Layer 3 of a small transformer language model trained on English Wikipedia (8 layers, counted from 0, width 96). Numbers have three digits each and are written without spaces.
Take only the direct path to the model's output, skipping the later layers: a vector added to the residual stream pushes a token's score in proportion to its dot product with that token's output vector.

Output vectors of the tokens that the questions are about. A number n stands for (n - 500) times 0.0031.
"ity": 543685423529301596681399438627473492566455433271456671405656620693443756584609200533144487303306631548567610552560691474767296667359332316566653443826658398320427098344461289546730350373297357410673642474682586525611678339666469358375496408853340414430619667534592463582421400494509572622
"id": 507524424497404456528429487660321227546642478381509546463509410535543429474678370431519389245411429564433587516511397332267463619527547440584526480444851509497563558570227611300385357514334620302483616535481663538545538662537506297425292279649464310698376374405449287535644541490242594542
" g": 604628489537591462495534626491511494415375544580580495463614536489483390488478456422605607399527411481580476471464616398520462573476472472491456540562519458409457540554383391426441624599466541432512553521607632561563463395409554363495436258427574554560531585548567498577538559555411510594
"s": 354719469515472567524595599544471651747520563538447418613503544341447374531450559429583119531454554479295658564743591602641628493363370681485431408453380500480317460488312397551565774409733500493510578617463748510470476445510553425488460565470445643437465523618179336660529598486275549478
"iv": 263563445510352537667492236546475566513473493525755588565602591437631604401538406268682462332329672391705614295621692510571456456384355268636658507430464278553496326168556391334496374673257536441474387496802655606711618561564441381266438500654468304318453408628333504500311410393318386664
"an": 536546561469603526503515621697430534572597599550554493500523482616515468504506668449287432359551289361467606539593452316497366482335502457710638526348335642696327408314652190401421510418507472426405415542349674624474515509526378449433542432746486299497594406467605557410369600376599480580
"ia": 374392435520475503686493627483344187844457350428627428471448577730514700357530460294578281483542355452397523579541562563387371486526455545567561555694466424507510290400395405635567504452299429325474667500612410433471627362444500310374602536695548219565566516428487303510517596533311503653
"ember": 410702122557431626602459616451300266510614566739800825368704507564665349031727415726344362569576670338631363550397658368394636592669724666776585496647512344709458408353379053385475369637198416500783508504488476447564531575591411464420575338776517289371268487347395542316579569587696541274
"ions": 367516389613587516387470476545222531664433466447570392478567566563598596246714412422677381399438634479553619496646672648531342687480313630686774480627435189472422181325643340596597713614382517627619477566429594606542606717307657340217262594804384177417462465475273307396169612426398538214
"ld": 533555365531374591333309621586526747549392463597726391290638549430629355470544487622420205438354500369530457250324566310683326558284385597437773620521563464516415369591478265426764557413712445745395531658672519412734556400457269458341504326847417356625451249492424380631401631657109456377
"---": 535507126689524753780324625416443489568340412429644556261627546431685548115511443497492443426554514388633518636573407326644398618496369449764661668687648188414511259315291056538551558617459460540526543550647559496875492481470469399414561135681446210673415332365579478292416639686418548465
"ment": 486715119570467540406402509369544391435346454719713556457775614245542667507500190379455232535552280491575609564541454646613343782628500478648702478708395300567175482462252099254621575309473419758553306614409721626829450802442356401556654457910658371496470583381415721436358724399529469231
"ce": 371323244628623562479446721315548514438517431358631432460379432575485413698360296481430493187575580553338374560280542407293425446394544511611595687619434542526493219230104295522507614297652602460597632564450442433787444638467643418226447248716342576417406267470212600614646583510665541535
"ot": 486336464491532537663525369347403427677561273619743420412494640418607298505384437449431601603503500405490550461563511414462387238409730626711617560474365234486338424451658549350546663422368511473447563427440522572610655683551390460492339336767484459674458397258483305504386563683381617699
"G": 556449418493464649506459543547497389480549541671723439352588502490660421468640402484375534436608392441485459599505503471514487675369440386735453548452563493469505415388466360460525534595528539424419610471767543289363534531315601473366394326371468356584500545591401565447504709606540580532
"\n": 374582304505653515639522447451552343392309464675504585526435412618559491404357506657533570320673494519469582617445738477595456425568464625547394404368747538452370512313572296604578397547591551640482480634601508554570446325464599336469560471455443442532452375319491474414446480614219518393
"el": 567548542497503522591429325688535506493573378613402484314475417763480529271513286398565352343366346416415494466577373325300733415561566582500719396619473347390447368313590535393559535382429524373557434586535434536595386651542641458552386536705717422280408601240519538443506496642535425512
"r": 507575548448475526488417646369561590496496553375653425486477428323535366581352292532637285176267443657395584513497360350471529615742602548724635419507422487662481356460567417455430500417604578455652484378294549683427330437615421485155431659371424496445619407660394503592409666636247457575

Output weights of attention head 0. The head adds the sum of these rows, row i times number i of z. A number n stands for (n - 500) times 0.00097.
o0: 361499593509376395612644363415486473283745402366389485571624478403306449368566326390311568471318604332569356615744488447400563401475263297472728468336521497576684352567557487481481491705544387651590484491680684390411478372462657605419443404364713671466439233625462599761442318475422417536
o1: 491458319413356586370190479535547413585466411498485557323584631400337457456355354597517525362451548515733531288509589487438409563458565459573417465443545530609404594412513572418471414376514605413493515495518347487423556532530571519429488435638674576457590583394581435430779485724592373219
o2: 427672202672525622622586606352386393552412531407532775377422453606710477657577367389207465302509249632574570510511388585523477663415443394447474524455455391340481357417733597329314326781445558464752632493533498601602389433596418596472421512624531652607424362608411520562589473432558625545
o3: 408559553432522437513397502480436497688354482618535514358353520495282554406456751491693612436385617502414489487569466522543361579764367643524280493572418380494648676349610482352562329565634761351504562581386610520798610470573601412530596495478530389568684436348417337585391766589614478414
o4: 392396399656402468399551425799614438738589453572575511577506613328713436518445571508603336433352550554568364242318579560415727570557379366651616561359515394534452476556580439519520429459484595640361541441550489518446484724367494520375537348718588690460438617477648327479561466398271459585
o5: 584193365814441683550650466637619422533712506543276637481583517328540452698424367583401380326442562622438492681377416390422529534480477405604508447566407383461405300339514143898601466414375626469406610548445676364393715592631471640496412339677745388550654606309314618306406332499250531365
o6: 693642428467604575459592444504585453398582741498582605696438524509426732456403360539572658559495534324739499534712519503473604418602308390571570479539448395511388508515658377515555601739334466568447585529325631540648440505563509419362547463448403312278511370456456329484434481554541713280
o7: 466309379351486692590375666586460569647472340582593529495267538395448536439465347522641464446363473493420473633542472433417419567780469674494367485462302513383482485590380508662562649595401419595308512688596467548544509662531473527420451387417495580524801630544541367431502428616310509327
o8: 304310452522474682513431451487459464376517367378435539524368421384436614478639597362379321390499405545443479655387644416400484530501523604506535440386434465634596422515479394636571540409385457452516356313516464222441581606519486579617507472660564492523447404724503498681447671464389411487
o9: 305253486291476432564502540568702469655312504717470475433463649444446467707549619550549395521452655375399477658483501577489560364414551518452491524448594493254493548559362547388707455280602508426436478414505470618494781568476317477576496601348594177456437757459497475486386435443486448449
o10: 534499637357404459445398558288665653530497573471570650331512628427460465313502415333387365461579406505439640530380492615706482467625513570591407574465478434469368618473555660572580373538674538452810568642445568345492643486513424576429517506564326580212390527381351669381702370472585342657
o11: 544441381681370451499547535526690561491520528275341672571690441381503269721476474464539451430372665534517650620388443628590512348389514347462596417552589329470494635466203406398440151585607677553497575297585552674560456434480536715443514537355637479460441537352345345495419452520375619714
o12: 462411655389484674532483584301481453651492435665611398587401389303453350462411315569540623368420386626438609538341616365397554372361460296550564616537375453480582577561555489581610622630496443651595701621376468747438195579441417500508483493542292582576545513468474581578614491552152627460
o13: 274492553479605759364227379430387393663604565464598492478339325646304475553662329528709450520466480549366662386404641461532421433692443570402384415438437531443627343506678616364749581438510192692490298603434509543343510518396580571542505495792473566490345473489519455384485333447754422663
o14: 324472434662521405607451459454501621495371570464538558558507506383413619685432371643505668569586385652431308380484289570415427216437636661585496648417680495493470701630558481406487559668503474560359512566635564644315394663372463025521740219564484457609459653529384695503630621561411333587
o15: 511379245218553494550251854414567413818509629595473372450640353411713346665466500175480620287521413543419287639514441478466443506311541539650443499280656360604510613557445657307562590533493668378495577563493506654369340512499589402611337334525426572415228541603617503321400491651632510645
o16: 552462620536653336439568594515529609460531534437512489596435444616622368483510424438635498337291304341373396393693487832682581422373454361402595638635580568452623353566442493626766621501396392538420439577568413421260477394599336283646578419482482686524564603389662663366464366569612367562
o17: 587510431370605458507511733471394679420556495555477434246571522678286484581589441405319440423652417438643423450426324772574619341567599544626494442523487291544413838480499442290516560529722667448674629440506501521366585634483695317442284665698544648375650780578479561622521524583654244587
o18: 662662423588442479482492323468534710665562287538427579734507532504712634449634677607318268737321565484554427378453476455276534527440615474567505473544374552469491462521548492623300608426516352725651627510420604628471491485510469326578476526497464675513720500667484594435679545571474482592
o19: 448592460137478432522569312536510544636434732561457358641409382668509525781553265618333404540662396528340658554299620331560648446541399417542509578792420412473513528614413610675297577657544581378539630343783305446612749396488424340307375567636469547445573560498414551467461437628370456417
o20: 608499603643662481436543686535547432402760376386555564458184292623518458749421361508492624439376536662533341582600423687467366550236530342456583486610650654415673484635470578372518714330482519547485414430535606681401627499459413534417194463330435479409581578494635437681446730275410413572
o21: 616287527417582348361570535197397572329242522111350317455333390329528563374690410439602380482582358431622473601547659202405414647509452416344530638580627510559736473477560633433245549339518649319255371686660666694353446337512514444429527488409472589496730461524660455519441590545421482648
o22: 530531433403442460548632638424571567532573560529574472493395490631477445566517411291576427444341409439398336727586433563298460378424385431556593518398411438378632390580344507473597576568469326471482504529665537408350864451570466366433321433510488570370540496531398484758575408708626358531
o23: 546679241687600577334667500374668260406491370345594546412434502569600319601740498403489585566533376527435559475352491571754865306522407279325751466509422362534563571509581536406198575593565595323492552485582531599518349446308735562465530410598417636591481585387629638642458449479467553811
o24: 572281460466427545507362669243579464422352287373613676627636569417455513462563607509626510442447643481546225649570423641452504497369565460453640281546483500627592470270391591748309264596554471543600678487619657448537621525389561500414543610416332666482412364437751697514584393461390413750
o25: 694391462664469444627567373536529377523532302315389575662515478400541382464638452552516681348313501394721475579564428515629307603895419546447456602566395421512395603392564647414421445203524574564437530417550594655479478425412681463713585495692606482620522476408566504451576545392778514429
o26: 376536455502611502290286607283475430708661641322654683745696536547609644382532535647530387486664550454575506541475207513564852396462498614588500548412573564577649644518371470497534389511672588381190569424232378366526624283419568455522553566652684685787499503436411563559458436434482587363
o27: 401457633329494578334653525418439399393520425408663558444319608519370313585386523444638510555423442526560483371325634474377444425185477377556715328631586462393461289634322572324437705583384436518742517403387411538292532507640557630440268436525437496609509382445345720389638426531411466528
o28: 401450515261486436487759413387386397268405495537460715552321319441384600395598399594563643424605258594624486509548551484442588492535459508337501759467480449371799414642577635529702523463488258545664694539627392573484534485453640568557461334613491481497371583421503644371422536506475427629
o29: 480610421528547218503622521498470479660535651473564276612451416400617589477452430404236436555668432708597436464417386677323574685554494493338490322363455614810633416514494525628485484367638636429217555547519647622388636424329530582715564564622572521329460589419609509534700628505527070317
o30: 563540547429535500492457495467296538633362534494292723499526488374492347713513533470556432519321547354497454313242527611418302492525475488546568355498506505515507468666673434564472431596563694446500672592516472542525724356602378603450486521354529380496358507652576355581390377296403520528
o31: 439495367463284580504471641413419391527440488376592585551685704362563575430553702531394636659628461540442463417393547498465529581723458358316289541400352590545454479534337674629587272436718402361508422702486491512587706528627377636816664627457409428378683498415241513575309502319599622367
o32: 634398694736597337629629441586393468521488567484293533663489509327373515317525501350479731460415610668419410425609540496600470566590523388523421593402706430646319521609510296595649619481526446550553481711711722579436521414507631547579397575377370221631540477500566482372274677388304329279
o33: 627434192465591663508407492604437516647341553567545397534791368424464522305389533343596261455599428392517546451495603524363735468622620549600234537643467425553653368440611456697628409657618269333519515536465645294507544521577435670743466621652610436196507324488619558734442524412643569624
o34: 409383533445475605286328569565573458504572431362543450623643502372470545570442420665659554413500757412257380385529692347381508614642440445402432425530549448574385497513441449648431462438440550442502554429418610328246495629498638539578610407331482532481625566508396519357506291323401393445
o35: 763460368393470462658426468450457544395648519387402681655529523528436576538510368656334390335580482413510596358495572806495585536593758500542359660508540474512649444560381533360349723591416417511464478337511556559502505313634386418743333641718576475644548420604401410489642497558498523404
o36: 621423379427609596339380565674529523402516443276414452414400619455351480777659505466506518516372429637589460637420449288394507465657555496344516496619551381692621532557589504603530575493370531517231605493243503463385478609437443770388688481514467428630508462374411431515435395343583402457
o37: 622453493337484505532547309549634633879372441427504507367372635471379483529352672419558556587576555450671509356546366525482613265546509625587664519366454522445616492434324596475405499626661773278419630239625746290743450518481498423517468465497464598577316543475485242617400746731357580659
o38: 512521569717496419641602534383313479621445420642402487417507501649670687510529520528486525556467805518517454390739402525387390820650538519491444577619627399450548279203361486380544458537222464565512562311461499419383488614655478824550479401541400460256603649404607688538317476472538514449
o39: 567641427472265329601381608495511437519628558351274722454885485517699475328701504309416515517519425469399536744519413530567487736268582565462320374503541500349506531596598603487630503421526398645405507386840415581592574668453611306352542569453276524461544536457642334507250602409301563440
o40: 724498362376346525447696574435839509482542208435512501609512527514327408187647375565344325296333432632517469690634513713634444417636568510565404864505597518465738673472482285260569513692609459444518507500450621362347584438371711626543572381554389639563686651632516438506617324571504462503
o41: 308432508301378374586430499825521469461369575433393627512404321482460609449471439591491352572432514353542615671508634604513444733622518525407347639414524477322481522443554434289686529540597495715558479306378282481420606478450582562665472562682584396511760502543549570607501591514613749349
o42: 547492274299553545416531590473337374470451446487525394334525425729517725411594536431593443287500478344546357529597496525447436646360369630456673354349241512575184715493359534584396395428716686517402510352536620568599529518641438348548525637539360463433450395569714474273558522510690518475
o43: 478474232483555411588720393808285561370754496546487608473663415707634547659385551485435636414595570578727460294402264463453623482545466607454669674432538453669347578601451481546667492531522429344303372287435450451618363633533459405533254440605538623475646473515200446565250474357745627560
o44: 690489561533586570417351462581335539412518485395270336191502537547499615389355411376464435709635577361423445475612388425410323604598582618467312678555403483482492529467643608398491586581434401671582330375202491467537442677307437328443180454777308418411428430643354563615558722359661586446
o45: 240593428670364591454419362542478540374565426400556388874915474482470382546515558515491429529480368537471422403428485622512338375497489472577504479358484303515651425530413520522431516472366590518355457368472459625520317497305506495404550418521772359480424605536592680506457650378529650547
o46: 522344426650579509459335515554364440575634641482426432515451653514720581343591580449490350630572435393728453409364443398635615636652500595392638511369414265540598551585495388377337408552493666487450633468356654503499517645481667660402531396481571606573591508522599352627294678455483507469
o47: 459629292662411559363556597460314563358571686450601477174544737572489576607601546618595431631589594582520525433508396403544708510445524437206590396525705609497364551325505573288617409358653368622263305470469266556461393412542492521322717846497619694416453485515582534669429472392730230560
o48: 581458501346389525598454501430586586608530432483575470490354493399635525545589353600603524598442456537480446649418495566314459449513623494658511709573353603427421564563281588507737501584712427599343517661436296565603692559355371532750426217727485373470679463435360694828518508408287621631
o49: 654555427656509599647573505507400567339544516598572464439219568407767452291119453527438430529654417464531501315500575559589649658498615474679503596360433526460359522393316617393331511667152595655489448460539328454676438638437235241613465361437341803419393488397481359741633517430519518450
o50: 594419429365654449467567578619387526564619376406606536429715431523517426572597408567587344253509600528436498605430496381209475479590505466675424557487411387450384580653506623543583575367415615576599707559304421536410414356588499405717590588449559504636508539643554677297687410265652478681
o51: 425578405578467504373289451512481389687716338310523353578682555423559729447562325473519369478383537494573577291276696669534504388486523481410489317726671542459611449505609448406560547481489684582474377319490496680606379511263511471263429358429414426494358534549455458510377577272542425660
o52: 638420442555507534582583537396504405482531426797578463259508435550709598545473633639488614557607548369700313401628274443537495487335451536516742500456398539588382591617522327530636723419409438304587651501243566494729465619548399402490475606423622392610663425590346514563339474266538545351
o53: 534467569469492385586623293425543528489580580383594520618358519340372605380339668450256555543507445452531603718638527482632708386526616435588309577546595410501717433576651711304514631415615519411563473433613373803528224503497733605598467407251384782672533432511435541452421441320229471415
o54: 339581614583573360606701626563586542336442632446708682515480496589556486661564539659574592747728408440395426580660419481511622623681524750470438310480585475440392432513798482399455518362420584501627415327405385485551359601442664331671535634587525397778364494482563349675600445282353577698
o55: 481489390574500485554546535284539469671673349538602499305528530519444550358557271562361392434647378523399508536450462545591562389591612689542502614399540491519668373409293565502353698528263430548612495534379702318537602398551416475811554419502731589529408532475325476357535688296628477676
o56: 489478516539449539478709538563432410464611571509738190494566474513569601687322680483408542414732582445526319559498289419313673373569400398491578560411341542552591483434606514652432504640536492568195539440414588488370568444494527435501707507589623465516266496447330700555405640421245682481
o57: 304558540531646504623449530542638442315545564490499635634631519523528275567530372685429310430550495607573653577480696259559620575516392516413393149388363506485563551553488435428345597299271532458576504580515766657555275631413636629528350570208546311423530576513697461665441520497263430409
o58: 590486225515447578600511366845599652558630362453498443573501648760550681419444525564572441368436594395609441607620375405676473290437542654745504345366347395559262493262418221671374420532517536593364784456449384358439580273529400369847454473600487303515629548426690381449678570440614677518
o59: 735531374561595572415832359416636433106483671440442795468596454471545652494521373539432281582541256439470403634417576384527465561321601664451572542563526528607419577515669437334344432342333699394531476521441549555451266483615727468456613516699489582587640500497572616482535440439316335335
o60: 604414571471546682481525643321529380539679314739745330715321509482689349332549362335636397315739615863621600550673488602289424466329401508677340361369464505624239547625700408372448412368344703402530487338331637402512462676597422674488448557377703499607426476685465571366525529474586694403
o61: 518251333328508690614396547406343269540333574362886361546244733579374452321563571524662309458539559367400418286439429769523554460348558757536581364515245498465356585507498706559477633594479428472285512425589534480571351665653457370494512475481606363349490560425549523255314606681659480501
o62: 510181365468456575476457572573308488446590515489722528489279389585347661465572464661331424619388504529334623575483562529267387427530491516488555393561495532604411423569473466427625417573537446581593565238489481525442481418607444662484402523540714527629577395643314230456437442290601594566
o63: 483417682527570432527544551508632766531527593391572507527434519491055365686265616341485484592661256508487705640442470433494565412458548493792441375314284555499575486453689386681418386537646526450616605198637532599333427601554518259510598707552348726537479470532289271448742573692456681474

Each question shows a token from some text and the vector z that the head gathered there. A number n stands for (n - 500) times 0.0056.

"ess": 466474459307493457464443567479489514465550531650408507549578537456516555459436531517490481505418388424527420486523456594625467495341430529522553454490480470533534452515535484642523604478498605
Which of these tokens does it push down most? "ions"

"ed": 484515509479382520500475502503475527501509432699581408360534576524547523527485497462543626450471363466453321631424418546482433562323469528485476530606556489527293453383423449585528655491503432
Pushed up most: "ce"

"ing": 495454446386380365544517409631487589451510505644555537595453552614614530600490507553388396537569475390543494562622467440537467448460510384598555493575598504446461567489521544582489590432383484
Pushed up most: " g"

" a": 550549552505514527443492533567480484396612484551393559430544466492529432508491352501542537538349454487448518478453492539490517519387480557442495393456517460527445538431473520547440500465446513
Pushed up most: "ity"

" |": 507521499466566488496563575572473446424449474560554469534378514525605554593519305640362568476373479437383409434487371554398540532423436365256547481484537414544474578501563557593437684667450576
Pushed up most: "ot"

"ur": 528508525463546454401526474337519415492573475498538481557473551474468544562485470468494445492505490538583354621411530637531436502472561536612530475504594567378370481497441496451493670466451356
Which two tokens does it push up most, strongest first? "ions", "ember"

"he": 552532516463483399478542477490460353349671577600337554570497449453518467589429427406505525549458343554531451463454553586501528636435509572535696410521540494475533550402590555712419554504616501
Which three tokens does it push up most, strongest first? "ember", "an", "el"

"nd": 422506558517500503486415535556544563478520443448454438492441460594439529596516522474517406489603520481568390524413475574481449549452463538511584385416524478447392580447432618444576492523449406
Which of these tokens does it push down most? "ot"

"n": 544448502329444504454486611478450510471597554626486470581573527456559529471411497430516532435395421483520393445541425599597498496377408519502578410497559514534492399386487504525499639512524556
Pushed up most: "G"

" pro": 596480615468493531414537510575545544478500397648448591547408513543510481528468397490563514516483497486505389545411473568462450530448423572425493416501582469565451484388436594451470701484450447
Pushed up most: "r"

"art": 516409588268472505340430633506499536480570523632291369493489456436484507592401179654462439533364478429482378421426504520399391673436487464396593456619549407615426584351553539487638706374625425
Which of these tokens does it push down most? "ia"

" N": 473497572558559505466485442602480589448434467570420504424531457525407526504504398484538499513479607503513395473465528562487500643471384483438536339367442482493463641474497531482522603500397376
Pushed up most: "\n"

" g": 426499510435526536383496532572463483424589534508393446518449500513504526565488372491492581502488492517515479505465455564526429646427451597377522488490578537583429517490515487545493622528467414
Pushed up most: "ment"

" o": 574509549495534512473426521514509552406671441638404520527544485431539543487543423518470538479381392481440472469467457566539527504381467486503527428569529494483499514412461560547488563481416444
Pushed up most: "el"

"oun": 444530540486532579506531481385478494505438529534443396399398548538431512567500444532526425439485512539631365532472565599452389543492494541500562454508529524493404611439487588471527559526465412
Pushed up most: "---"

"2": 464511459496580477419545557537487492464509508560542467536378530562529573610523409621410637498419453441470322513451391550429526536485511450315648497407538457502430573498559546584473656664495530
Pushed up most: "an"

" in": 535513468519541480508474514565550524384633601636452573521472508500544522432587473505499567543507361533453471464526439445499506576431424462524635468562540445522428516452463619600505485491554466
Pushed up most: "el"